Layer 4 of a small transformer language model trained on English Wikipedia (8 layers, counted from 0, width 128). Numbers have three digits each and are written without spaces.
A neuron's activation on a vector x is ReLU(weights . x + bias), where the dot is the dot product.
The model reads these tokens: " L" "ove" " In" " Japan" " (" "200" "6" ")\n" "-" " K" "as" "am" " T" "ere" " I" "sh" "q" " K" "i" " (" "200" "6" ")\n" "-" " K" "h" "ak" "i" " V" "ard" "i" " ("

The vector x that enters this layer's MLP at each token. A number n stands for (n - 500) times 0.008.
0 " L": 461801303483541422415462483460543500533485589567468507285588477361476542605485272697524600652580555491550436618438423579327699622474823226471326507478581353578728400414421560310557292541559534587584611491465488606488574515662409536417695736477371596499465447594472620499605506360503486430484522540437570559377551485301446661461550641544562491434332480337484437373573419360562335366473
1 "ove": 343613328327661240497522555541441515603263471636472359374487467556359406566532239556488577557548494453506469498580507612215562516574701514525242563628554322557643530461654445222684546625652448455545643602526616648378632450452483552387622501391506481463675385551367577550613406528392503326562497544343618530315754396589520507547444499525385453620370539541681435308520587449631334637390
2 " In": 510587449522613421375391542440526522469315455638463377420449552418486602529579155672571644652478536439623505579500497616135470422496553466534356613715550304539605327486423599430604543465656504498606604399539699609396621524505530484537513743582404436465641598545295367669722451575389467371621580614270684483426670408402363418535413572348435467482352538493630630408416337413609351551432
3 " Japan": 512763324337571275515453597427297601509319442518527395405431482554477464489650413570370548520375527597660425536445434606118545476582542522415286615686550378564595576371465636346545444543682524532689585563510508745351530585528466580363642750492474532460745481565447471501665458511530526267517513522467540503435623477551335411548545639546672436588234396462587509391344504458742309537317
4 " (": 583678219545617436342482530403602596420351578611531437510497489347573563537598238634551495673458498590709613593394482464128392444528502403358438636609540475514571653339528559347627523520589438546582690371519735673317418586469530471486570766305454517631582524389460536563702368374382699323450546360376483490481531469395501510430467395599531503610241501469632569400451376396644553475449
5 "200": 363564220360572511338558585535604380464411641490348364581539677508456535585661507510478606547439637462465466515331459547073595431584479392414338603726789511628452613591433570196732452581666601587577764495458506612367442565552445479391673607469466456489569511541504407536511436449257570398454570426493645569447657418326449467368494448413586384552397605566541582438622404451611343531393
6 "6": 393496266382545496443585634601540364433433627506410345466491585551403419615628432543413648470439525411468545674410370592152546483580472457357248565569556401629494537432493486329642470652754551489711862512544486658333405702501492346537744608404570517456564388426642480543557329456408585319465513516351646555489755529329349549399454531490573375541426520554620574384633501500508403507464
7 ")\n": 446727212414514454386586561572546569455353618618418321441568608493426539538515533551415587733552523536633522680516329492236661412580359337223263618645676457548653451434442600329553502630585394670678676425493507627480499479577560424502769762382589592431624468317539466571544511464452500303368536517401541456564650564224475554387403443580420459601411562518510559325383457223619420540448
8 "-": 283730503447533352461531477442608530537526555553478438586533535539452621573612411579463560741489436452585622567651372656397487484543470308335338580572501368658544552401401486327593506635552533554510709420532545680484503384644467514667638664394509517537732517381600501563686444453337474371198593467281564394436496521345421550378293603583404375532476616458535561237619518402623501431302
9 " K": 378584401457714482501458520491470594357426420491573278395465635619442499553526382581565552652683498560564568525594354673292461458579530400507290529647453128492512598445603562420517491684472497545534649450673541680337660508633419627558630729518581540561749601491421403534703390405419450316418436467524432306362452499291421497447359659579701489549395551485652421438466459444503495445391
10 "as": 390525341690574401277478418429387497555452399442412413478511645614466510472600362532408767515509558582501507528642312564322478458603638420468169650655451187575562551478631523523620553653428543502606533474667555635428496420516451472546620585398511640599745570489364468556680385425358510339488472606477413417384523524344461499479536750513464531456467430651722485355433617427583411605261
11 "am": 415464174605588412285572429375362384449383434484456384385497599564482561546525430489502627589512491587524539561605413788352454420577604517397370601615372250585594510452623605516551628615546548588557470475589541626476452544502511575442605679478587606670864550433352520652792466437493499299449400494336544500333448611372484502519450577576524490425325435698753392321440557426521452560219
12 " T": 493569244530733394413412502371356511462362449588418410355505522488447564535515307565646547698448595558613544501635356648225498524515487570514398618696456188531500542477539481488565444565600510524627678451604626641479494520618432546572645643562461450557888591471351304546606441523380294319455347529448507335338466438326476554569520684578575355465308529581645517475558558599652430502367
13 "ere": 438775350463543305390518491448335502604354495639406508493486497624429523450711198458528587502474587461537559584713522514380414451533641496472358641670441299545467509574438497306612425594705425482586607414499577471411492596505514499452571718504533575523975437421328494544625472562381451347472476581437510484360547502511367477447670662371507437520286538646605512358299556466596327641358
14 " I": 437644399339669489337455483546369619515388486522485424399440568580532600522728284645566546716435569517594496571557474678193430439582525588487217656625500280547503587377561430289585434604703405395495647424560702695267562520460554530566557630536396498607710476520403292567573488634455418400469427538397367447441468477378438478623695607492517378599322559479596547407402389588551345436384
15 "sh": 329768345503731432250480508576455570526380343580456509437389529554632503463576302452583442575393567523534347609581382524377477441670619680532287659739464285616421663455483483435546477606571496578643536541517670618387514520476559605496549467255499458519911445395364483557668382423592512390420430300520482458344711565358501368545570573518567354632530544551559521522409498440619279453365
16 "q": 281690389540651371325527484514481581455339437491519415321478443510632492344656250632427547384478520484499340662658357639384356477699573660530337646538410310615421594362430542378542406583639491608576635411541613653425595596532599598656594552332418600562903361347487473586724478482563516341500411381508457416381597547392452390458561655540557460603476470615635574480530486486514335380424
17 " K": 447595314508657480395492548529423640381396432557581294337539534546575509501511262560562584600596442606545490546559387784289436424593546571546346548622490129460491573418576544417515478576584422594579669363627590639277707600507542528639542664477506572582886576443385411533677459440483494393401398396535405365314499404338495419551484627474736432585411462559690497520469484495480396373410
18 "i": 308593247462561350407554614447367559412312480503536526447490431487570496487538256566570589501446512528454510485637466804324523344502624531513390595607380252545570557549571428524622565539585318595625665451533633634448539571575561508582548461375527671529912429472288409502628528475521515472378388450518508350310423536409548267500526636652581505649531421648656586429490618373586328457310
19 " (": 491629280539557389285470554407541603424349592639522411507548440378537651504583206666559520661459511527694601593488436593203360404582472442396494542620624460461514624445538453322647471620542379546523652374572703633342499539432576471538599759318473577760717556354441497632584346323384699451386484357440504501449501508300488451403474375645533507593433456647644514404437361437592549372474
20 "200": 324557241348549490321540596547620358458400626494360351560559631524449575527654502516498675529461638432476496490376436560133603414624449410454389576732764516610440616611457541202719431625665585607537811479488524621380486556497491447460703633445456468558607545485503358571476409426288589457437528428498662554449652391299434444345494433425564357550472541603540549443615393447594353511358
21 "6": 347478289355542491421563628618535338447399628486431339462491548573399450587609418541450697456472549395490565646460340604195541451593439466363300549580528393605467551484497477311631450671732542467666915508541471658353440682497539336580781624424563522528589391400610449584502310435406606391433500512381635548498741483305332551383457498496573372543523498592656551418661482502484413481465
22 ")\n": 425691216398497476308595568610514543499302631615455310429539569529419605483460560512443676715551532517607506689549302523265638362629324372247342596657658448531642436511490586292598504639583359654663687451493491613487503493547593404564772743397590568491646475285511450597548464457509518358358506522433520462560632521206472538372398419545403445598485560580484538360380436266626390542438
23 "-": 267773421497524390354529500443548513545425510496532451553522490574459656536528409549467626709511457490601601567682349737353443450576458320331410605625391382639551581432450425309626532642583509534482694394561595672468571440620472538707655663354512566592801580368562452526691428465347466398259569470345497396420453511301483527390330599530406344519503611499558523293576526426608458460256
24 " K": 362592379456712506452471531508448585382397430456588286404441597617446515538493407588567584652688505572581565553589328729273442432600521442507329538666411119487493596460629545366530502684494490539516660456653550667330687518581436615608649706498541552570792616494412415564697406425426435353428417454532400331347443455273450485445374636544694465527410559519632417462473485446493471450409
25 "h": 283582331546641516406547528410506507469405447440559457442427540549421555558498331597587569583461549472491472429761352643446400494529612402483343590590327183593484547437529491515610644701503503445625575549602654661413614498520500633476626530285626586516836574417284462668733446355475457440427415426494399436310454554297556448496425592551518451606518513663703477456432527463549332528326
26 "ak": 310573224473520379256546593502451507491381429478523355400471573577479455493496202488533588407519420545577448627627497857223499473603588511454461567643474211532509572424588619538586537727456496598571471546636563599445600583490421554553641613305620689593840558368453461649756396430429474419489412452521435330301431485325575426472393627683510484518512482598671439433437659432508441514286
27 "i": 268534220446560375417568609374385485458321510514508442430487421515495490525503242598582631513461517525465516493697476769328559376526568494462399613649341241570570564529535450457615581604549406629529650481548582631540510543558532565581581489386541720554910450529364434549662471432485416463363431500482480348365416584384570282444400661729533543548475440681609503425552654432554416475245
28 " V": 328546304509604452473527516444464510397266422524465313327573537446496635469578387575701605667596442626478504522581370733250479412520523481518481559778517266645506531488657566294576513589547404502510584365644598664476536624549536512565614761528520532604849634458315364583571505544387446392438249435475461347389565378377545479446583599556592549371388533577675360432501468623520422401311
29 "ard": 339699270555585412405583519511331367454391349516435275423432314617425549461628382483572523581528546525453515647583481685431463527568559514568296443656510177583571544535638544431709431655665488592626608375566586551574476504579560383497865486439593511610854467452354450512513469590469595423389400469534547448375456500388496316439663564499360425515456552697675451485520525459554278465350
30 "i": 330560290403568371455582628449298424440265468547498443462468412472516518445558297505572558608443492510377536576689455771351552345499589536449402478600392266618576496530556459419620542596606358542579713507507637562546494594611501503660681489407530617561917413509338443577639541503539552473321336458517572435375461510380483248438482624636547512588460429681589628435558619385601399409296
31 " (": 500613318520582405301494550425497523443328582686496376504541426366491663495591260644544506689467508498660615626492413583205369385614435452361484485620636473490492595452548450264645456657517401522505690400550719576382464547441559487567664770343511534754709573374468491687577365334396710458382485369460518536473517499288438463368457369633527479576380461655611553404479368466591583343487

Each question shows the input weights of one neuron of the MLP. A number n stands for (n - 500) times 0.00065.

n565 (bias -0.033): 356705620630401446412488557549511635558422624459561375416369516536442300385480596288394442644560392325455608435384277524574537456578605572615570642516327612424476444424469542484545536458494526278548550486633468454404467457444558497500454523486389399508483553409460524542440425455249403528415500365375422657555404361600492369446410497528659654454447472420432548474466615576381408517613
Its three highest activations, in order, are on tokens 23 "-", 24 " K", 8 "-"

n761 (bias -0.028): 533500410427417476498546477454524483398476308364530474431512541570478639242379527412540571444534581597514510495619498534562467436465617406565640478575462592539426495450481389618526455625512565524525403461361536466500596456528605537553437417664412493553391569558519477575457512502507502383627536420355564574476400488421514654391443382566455617433572624567652414563504415472490462530396
Its three highest activations, in order, are on tokens 11 "am", 28 " V", 25 "h"

n535 (bias -0.041): 518457639544541646544544734589506576227503512468551581641633515455491214506372588455425595564534281590283347567660547326460470509536393526357458450455343628560448510506552433585460585474650457534425617568412475453459470625497745566559517610523478613418576494640484451679454530612617528543518431547491539632444442563667566323451471607715448525565630408372518383544534576360702285545566
Its three highest activations, in order, are on tokens 30 "i", 18 "i", 27 "i"

n796 (bias -0.055): 383525576550401561575655503443556459415387579582486580422559646491559485589562579492549295412524729541468678407491436550568564467474410527551395321390561458645705355433416474495474350361398582509415592538396479472626503491468345437408494516597362469534554538514530395488622526322674600538508500580775471362503491354586500379340438570699360544432610503559500494724583385456545682491352
On which token does it fire most, and how strongly? 30 "i", at about 0.24

n357 (bias -0.041): 336485548485428412550354437518269528515592431317503451336431482375617357500494503512460424365500550487531748516487512409549528548430826500527400436554500456449382555506441608589457564297537481453544445582427314554602555253540180557524550469420528500375475518273475556648519479414481494528668421431640614428649488386464370341414399414567285472359564606624615646560503552647315580606579
On which token does it fire most, and how strongly? 26 "ak", at about 0.16

n429 (bias -0.028): 506458311369455511561387627445542456561503717441555319448725624500518313446582383416371416430506428379435601694524474291647583423453536472494549583472596485339537401400678473654527577511476605473452464548427409431568477601591579656629489552588485601460503595404615593397572368244546452631552467455685594386546488476514314606565500565574416554482511718607563449454618332620426521642515
On which token does it fire most, and how strongly? 21 "6", at about 0.33

n361 (bias -0.024): 469353563649521519456705411503576552511553646740548585536483324540418619462535535581361519522382308335333396541538478536645325503474448579320476604540323647578511470453644474663448429419563395494497554465509509611509594491414512610425489441547488492353536486531359418486633480440548573378522441632440397555624546500616607536586528396463468695363584668402448630322386529573301360357475
On which two tokens does it fire most, strongest first? 16 "q", 25 "h"

n970 (bias -0.064): 406574469464394633593429545531535630421497750539517690614450489480382479626524664511417383503529494518673364593571400445581471440406567389520639657235767521551401518544465413460676623429500520587451411342396293489461429666294530494481533468633459444469518522443462536667407494366578377369553491521520618497441419595453576480387575503511558477359568442430525462420561612326566414599492
On which token does it fire most, and how strongly? 7 ")\n", at about 0.39

n83 (bias -0.024): 494289386395421529497523515421427393583471424379328571442624573562353374474410615304475509685484405442412569393391406539576425403460462385433541629520532519441599569308616443509462366532651719421485298506419394409455435690615584542663467398717342628497444423429628479413705481559445557645424657369348500494680380645557605570676439556540475217449452434503419664619642410554468534451583
On which token does it fire most? 6 "6"

n737 (bias -0.039): 398522636456292554384493406459332442418543414507579388268349601619384547540533514481564717565689599689597412451470352407615438658410382469529512607397412580534333449572204513554461581255542352513674442513580423346490297507590624433525534518516428487666414365519388565390533378404483530500525337424535594418590366370531560572649588822613585510553349706490428598553623381564493577583481
On which token does it fire most? 12 " T"

n246 (bias -0.029): 597397554578533448560520522392460473481452464477601583479390416498548518327593558510583405430414555576520445574513634563562392497471706493531495406351433485510443503621517495546455534542542410478442574400459553488446419437551581531407521585424655548467408530587497347461356551471513394520454364533541377293503443546628413392327431428331428465422437425478730659597448573431406451553495
Its three highest activations, in order, are on tokens 18 "i", 29 "ard", 30 "i"

n630 (bias -0.048): 583479447447459399336523346478435303538344475460636541544549450500507537464411427595577567506243536388604594507420547331624500453468549473563536617662428801308509486497558396715332442515581680617460370411337676550436497490619374547594342297441454472459572717478609506429598570417218434533541497592583526474467487367525348324384444523407347533274567441557491458380727256587436416472348
On which token does it fire most? 2 " In"

n652 (bias -0.050): 609568578455532431629440468600399561354509414376394435401419516544441497723480539546268370653370584404661511386494548418681431560549617516414603560425464472462378509550567578459447445450666469419539384407435761347600346397558477483489481472673399548524355613429627452522572574508687353500427568443577555410452644571535448446589580567448411489613587531508590430389477434625448442432451
On which token does it fire most? 14 " I"

n94 (bias -0.034): 385434614436450474600394465508630556584715541358636453419446573550623514463483512590571568421452492500363612492471592426487297488481466461522621540425646571477582517476400573541380262434545621399608458551434531462566401446456383454524620518645444595462411376421438391406388365569610551233592602472577691449371385554628508497475414782544523492500392455511741508534526519583549472546492
On which token does it fire most? 3 " Japan"

n545 (bias -0.041): 448597606435437527690274392375731602534602546272623575570391766604473590577378574429659385453661524428596512603641503497454363449509441426454595500337550473570430375550693494365465343500363704412506552681548533410421535497561626425365419411421509571452466503574455645433500347393424491438509485551558500364452386566514451579430390436520562595625647529511494406473511622450536602534380
On which two tokens does it fire most, strongest first? 9 " K", 24 " K"

n945 (bias -0.025): 392319579578463348503673390602344494602449477811506537587620455635470374462373475701620579426574500530532605512536598503538509551448576533681522366371553447424384318458529445546485650623491573488440505494819574430680606578509643494514425382517620689430485522452497517399421640391572468535452447633738546447348520554586637475430497483638597547456547459551483410470495607610437431534588
Its three highest activations, in order, are on tokens 27 "i", 18 "i", 26 "ak"

n690 (bias -0.051): 365532556449392474430327571497401441407509525450574517570528524652594708520583456317525439479574613680503596525356449561495391248431430508686549411409429560515599623468368472510522614592517412596497346483537489538462586535508457488265428466465429389416515471549648583464438392422613622286606514497453545520549200463672426581514327469625483358412450379445546506391503586417454489571569
On which two tokens does it fire most, strongest first? 3 " Japan", 11 "am"

n753 (bias -0.025): 696319592614434598603506481684583506525462448438420389380551484500549509517563490387564603358497528549568520384480546553637320634397466492420445509510370460403457112430492531526568394381492526523476692517494569380564380486589749407571438482451315609505420420514437511618542578500471494466522514552417430514613604558541412508444388590411634446603460372357748384477477455482488352494547
Its three highest activations, in order, are on tokens 2 " In", 21 "6", 6 "6"

n596 (bias -0.025): 449475560503300497667247559567509693531455416497534602436477475531553595570518503528520503568588401418483491491488508390524661488494544421461591378521491618386467431608555367497566543514457579311565481518527571506360326310411559595439453495544579436469380402624344517448535326723440661468388588468571577322361422420721622452598620431460549436354587773506442419435484583391461411441285
On which token does it fire most, and how strongly? 1 "ove", at about 0.27

n381 (bias -0.050): 400441549545598573423566385539300562567627469392623563479450529556558625553379502457617440425530498460540577425563502563438483546365406523519484424447545594559448466543357354562522419433495430500456343460630439598587620365527495423347365534448423601464406589297674488406624522409418508535459662636524603485505683589623541440478469589510512500485573453464604515482415507453577566399471
On which token does it fire most, and how strongly? 8 "-", at about 0.012

n1017 (bias -0.009): 566408589468357438363463535543664653565446462465467530470477557522509681526526522598437558630352658597494466494471662479573714529373536673478577382435506394544383404484628349528606483434472489404421651494577543608445583583398597578452527454521658484495483624628358612478492506561402452508448463500511422669486492477460366446531646461511418582475740489459543290615696445342318481421369
On which token does it fire most? 14 " I"

n242 (bias -0.032): 279505321649580559557443508554522652341426432480492440446520513536440680396438592522470484568378489418475444363417417482565362460572380649508605414544366548373651428606456461626503500424533640665362518520457494521606522417470557715457603441545220462623382505367571397428550555525529492385635559540481566576568458614428476484578495406572601539249463405413665472509538596595549417476421
Its three highest activations, in order, are on tokens 11 "am", 12 " T", 16 "q"

n595 (bias -0.035): 598624629522495568528404593602506409514410506512514341415534574365599582497364602373598391446529400321435557340302601573598520333528497457550356523555400329485489565440562619579270545524446420268540564463483570360573542529630509561475633379642526596495520583536483319438563556520444575557707648396508415443558483515582272593599475474520520356440626360489481491544552514423491489420725
Its three highest activations, in order, are on tokens 9 " K", 24 " K", 17 " K"

n788 (bias -0.026): 394484541533444586444453445447693588511520603470483472445494668399494392662549651600388390476593437277511643517445538613641701582556343551628397491360509468470427577323571651576523410505534440379564702627506407448435584556300529550549457621609546561530409484500428570387563551635515526612736668680607421388459509596454598528460511443438621414448519583431462397547424508505409415578325
Its three highest activations, in order, are on tokens 6 "6", 9 " K", 24 " K"

n873 (bias -0.070): 573452451586492530436439572425488461358393436744640591729344512341506390533400549283421492469458452436467569530430445573494684469414452408396561466445635427534497587520500414453512414534345653302399444470521509414358556613506540623632455423531602572612487587657657409494643488418432536623648533712432603545537539546551602656497540274588317416410652410523306455408571450481712698491590
On which token does it fire most? 31 " ("

n804 (bias -0.031): 428493531475434531386353308533639453419471579416589431578468351526662580413527486322451488633595526505440558432567528537580526540461484505629445602411589449478388340480373464493378451468669508487524371513495660387411472406518748446422480627542602419638429574510373493503503528410468439495655627529523456508551471417460370485677533643570608618526601369581527466452469369650452570528444
On which token does it fire most? 2 " In"

n766 (bias -0.063): 443448637562390462329408565606542577528569360440400472553442618560431592562572461456560518646552413569561416323526686400512369520424645464363521421539435323180479446540292420589452516367718403481458521575368543605407582247519553576515359420485361534429438485396288369506384348639517419626562523660547596219684654286506415463670398721586571364484485465403598439431314443595450554481538
On which token does it fire most, and how strongly? 2 " In", at about 1.2

n483 (bias -0.044): 507568582518573519459559473547411585442611606457412604440540616630443381549453488394461431531552484578576646512509536380517528502427535617565466434491597488543406365440509428368530511422458649479504603514526476533302564379640562545660533487593444518513365450617594533466530518532560556400475648608564582486519354585502543399523504565509549542542496526365341481455519445463498665527620
On which token does it fire most, and how strongly? 0 " L", at about 0.17

n380 (bias -0.041): 480490436652540443609468661586647518497583492538508531523424556371407430474569377416379476468388413434404448424471621542641549417456576657444553647391531439516507579310490607514466515559518474398539502447647447467454441596575551462377637481670600406550426596495651537516474415467403362602495450558636459513495539468450204444529435573392426590397421458558463531471726575404602534459579
On which token does it fire most, and how strongly? 6 "6", at about 0.56

n889 (bias -0.037): 484445520417246491480368478584383372628384387507440481444344360348421540529490447462639325360434429546442629584325559381473487507529645748682527417440484250316656252494474349515439541412481442461476434764579628460324567470462464626519405619568445578481380348547614304474348503443500395403368408431475599513592571401522450484291506577650558692347314587481512500421574525645291567509506
On which token does it fire most? 1 "ove"

n857 (bias -0.036): 450628702621430514578435736444552587635426265447476476576537503429617463448334521529571500546540330414623542467645541466576725615619491423477790562508597368588448481356539491299440578395542637530480537598481478526459229432620522422642414461546476518483391520518503580521561509318397319506424435509518473375602346664506435669395314380560421591488568467515419370515355524606422572512420
On which token does it fire most? 8 "-"

n400 (bias -0.022): 506552592597362491483446680341381474322698430510522561456563655506583500533510480503423589546483665397542497480477387438460399433639641537313612309397395453225463378428539344530611464341585658369436421354446373418409709500671480560472497407506520497566535355564434559610372539635362430605627527629593306224710640416478500506357547448558457605546602461579409520503271762438773439656433
On which two tokens does it fire most, strongest first? 10 "as", 13 "ere"

n539 (bias -0.038): 421397568483516481508411503447622537410633623392500407533445907392521509482468455421457462675465549562589335442382583366559532675617610584595588488455517515521377692591255532479535523465618445485533581497281482497429432462494453577564390415572500729483587432517415508506477443412485676581346509521563471509556402580506393500598444523594352389506505430396541407737471474422506446469751
On which token does it fire most, and how strongly? 5 "200", at about 0.17

n516 (bias -0.032): 568545408652412517384676678660481623285643383454611506363583583615471718574503613398494393464436596729364500313587524581627610539318614583522632399653475506586419444400412668488554459426560462420396509532691510433317497633701425409534400538570545543424430515293603587453344413656398606506472584452369280545587566438521608543472662544237417570603437446469512408442477419364471396370525
On which token does it fire most? 28 " V"

n136 (bias -0.025): 412229616531378548384417705458506555596476435446466543450371604500497467435482712415583552500515605344581590451432648610457445524511672377523607506476386538593528488533532387658503466527393599649554319638640349436551563577681574416369577479394424595472487522322565370437372486586494403488537553453417632541355535372317662562616570445572555553550557366514453517574324354453461466427426
On which token does it fire most? 26 "ak"

n606 (bias -0.029): 646430570503441590492469506434449541410537607463616535629620655603646576588652570569597419486445590564479554554683517396478328571241372458428505387365649615454602450389542503489340509478452347560623456569607302569349617595409479439451409431554608540414555458500449460426673421632777488584488515443556518392421619341511532675550466536579518482322287404671443587442549356564380456419308
On which token does it fire most? 17 " K"

n314 (bias -0.043): 543366560424392512525295570558468472353481777510481441567347729565513396413690379365472482503590580613487408421561342377524487595472725521395631607342440668487539204301453620690440441461427455681548562580413445549549438299441481516515392506476411463625545437420513404481452603491317667392531423506428632471665468464418568372273421506381490548602348662518609319412448528489493566559682
On which token does it fire most, and how strongly? 7 ")\n", at about 0.32

n831 (bias -0.038): 520461548500403524464395500489465430426365253682295689624359393532554515494441541432511410514322279586398462611569382644511564708393427448631438407365321455412517448467654523554704621423646365471401405541335425615615468398543515461351625435483421593492394445392607447509374497584412553491446444530463567350545459404405474401494247456367441417586461453509539523662573520503560436554537
On which token does it fire most, and how strongly? 29 "ard", at about 0.72

n586 (bias -0.026): 683521477434410511467420394515557379500487488458530574536437497435541407579481671342365500367322390443537475487452359494421720490543513526615526407543365487309639627613578606552584318655500597528409413642388561274561580289540257388464488500700685479617423521494522533485487515454484668547467611307712611497455347238330619485537386593423478346566403654527419735564491580424519587433482
On which token does it fire most, and how strongly? 5 "200", at about 0.28

n508 (bias -0.053): 447473465531621412520543460625341449472487472547553720552455609257598503542324598522383599467438361591545548587470658400506551655513481578668698444399410451533369660494394548479241364446490268397512395546250451515483595336465431470657479405531555556466483603469552460395603503358646399313846262366421567390582724556482375596513596478532352487659609558419451574454527446595338430534453
On which token does it fire most? 15 "sh"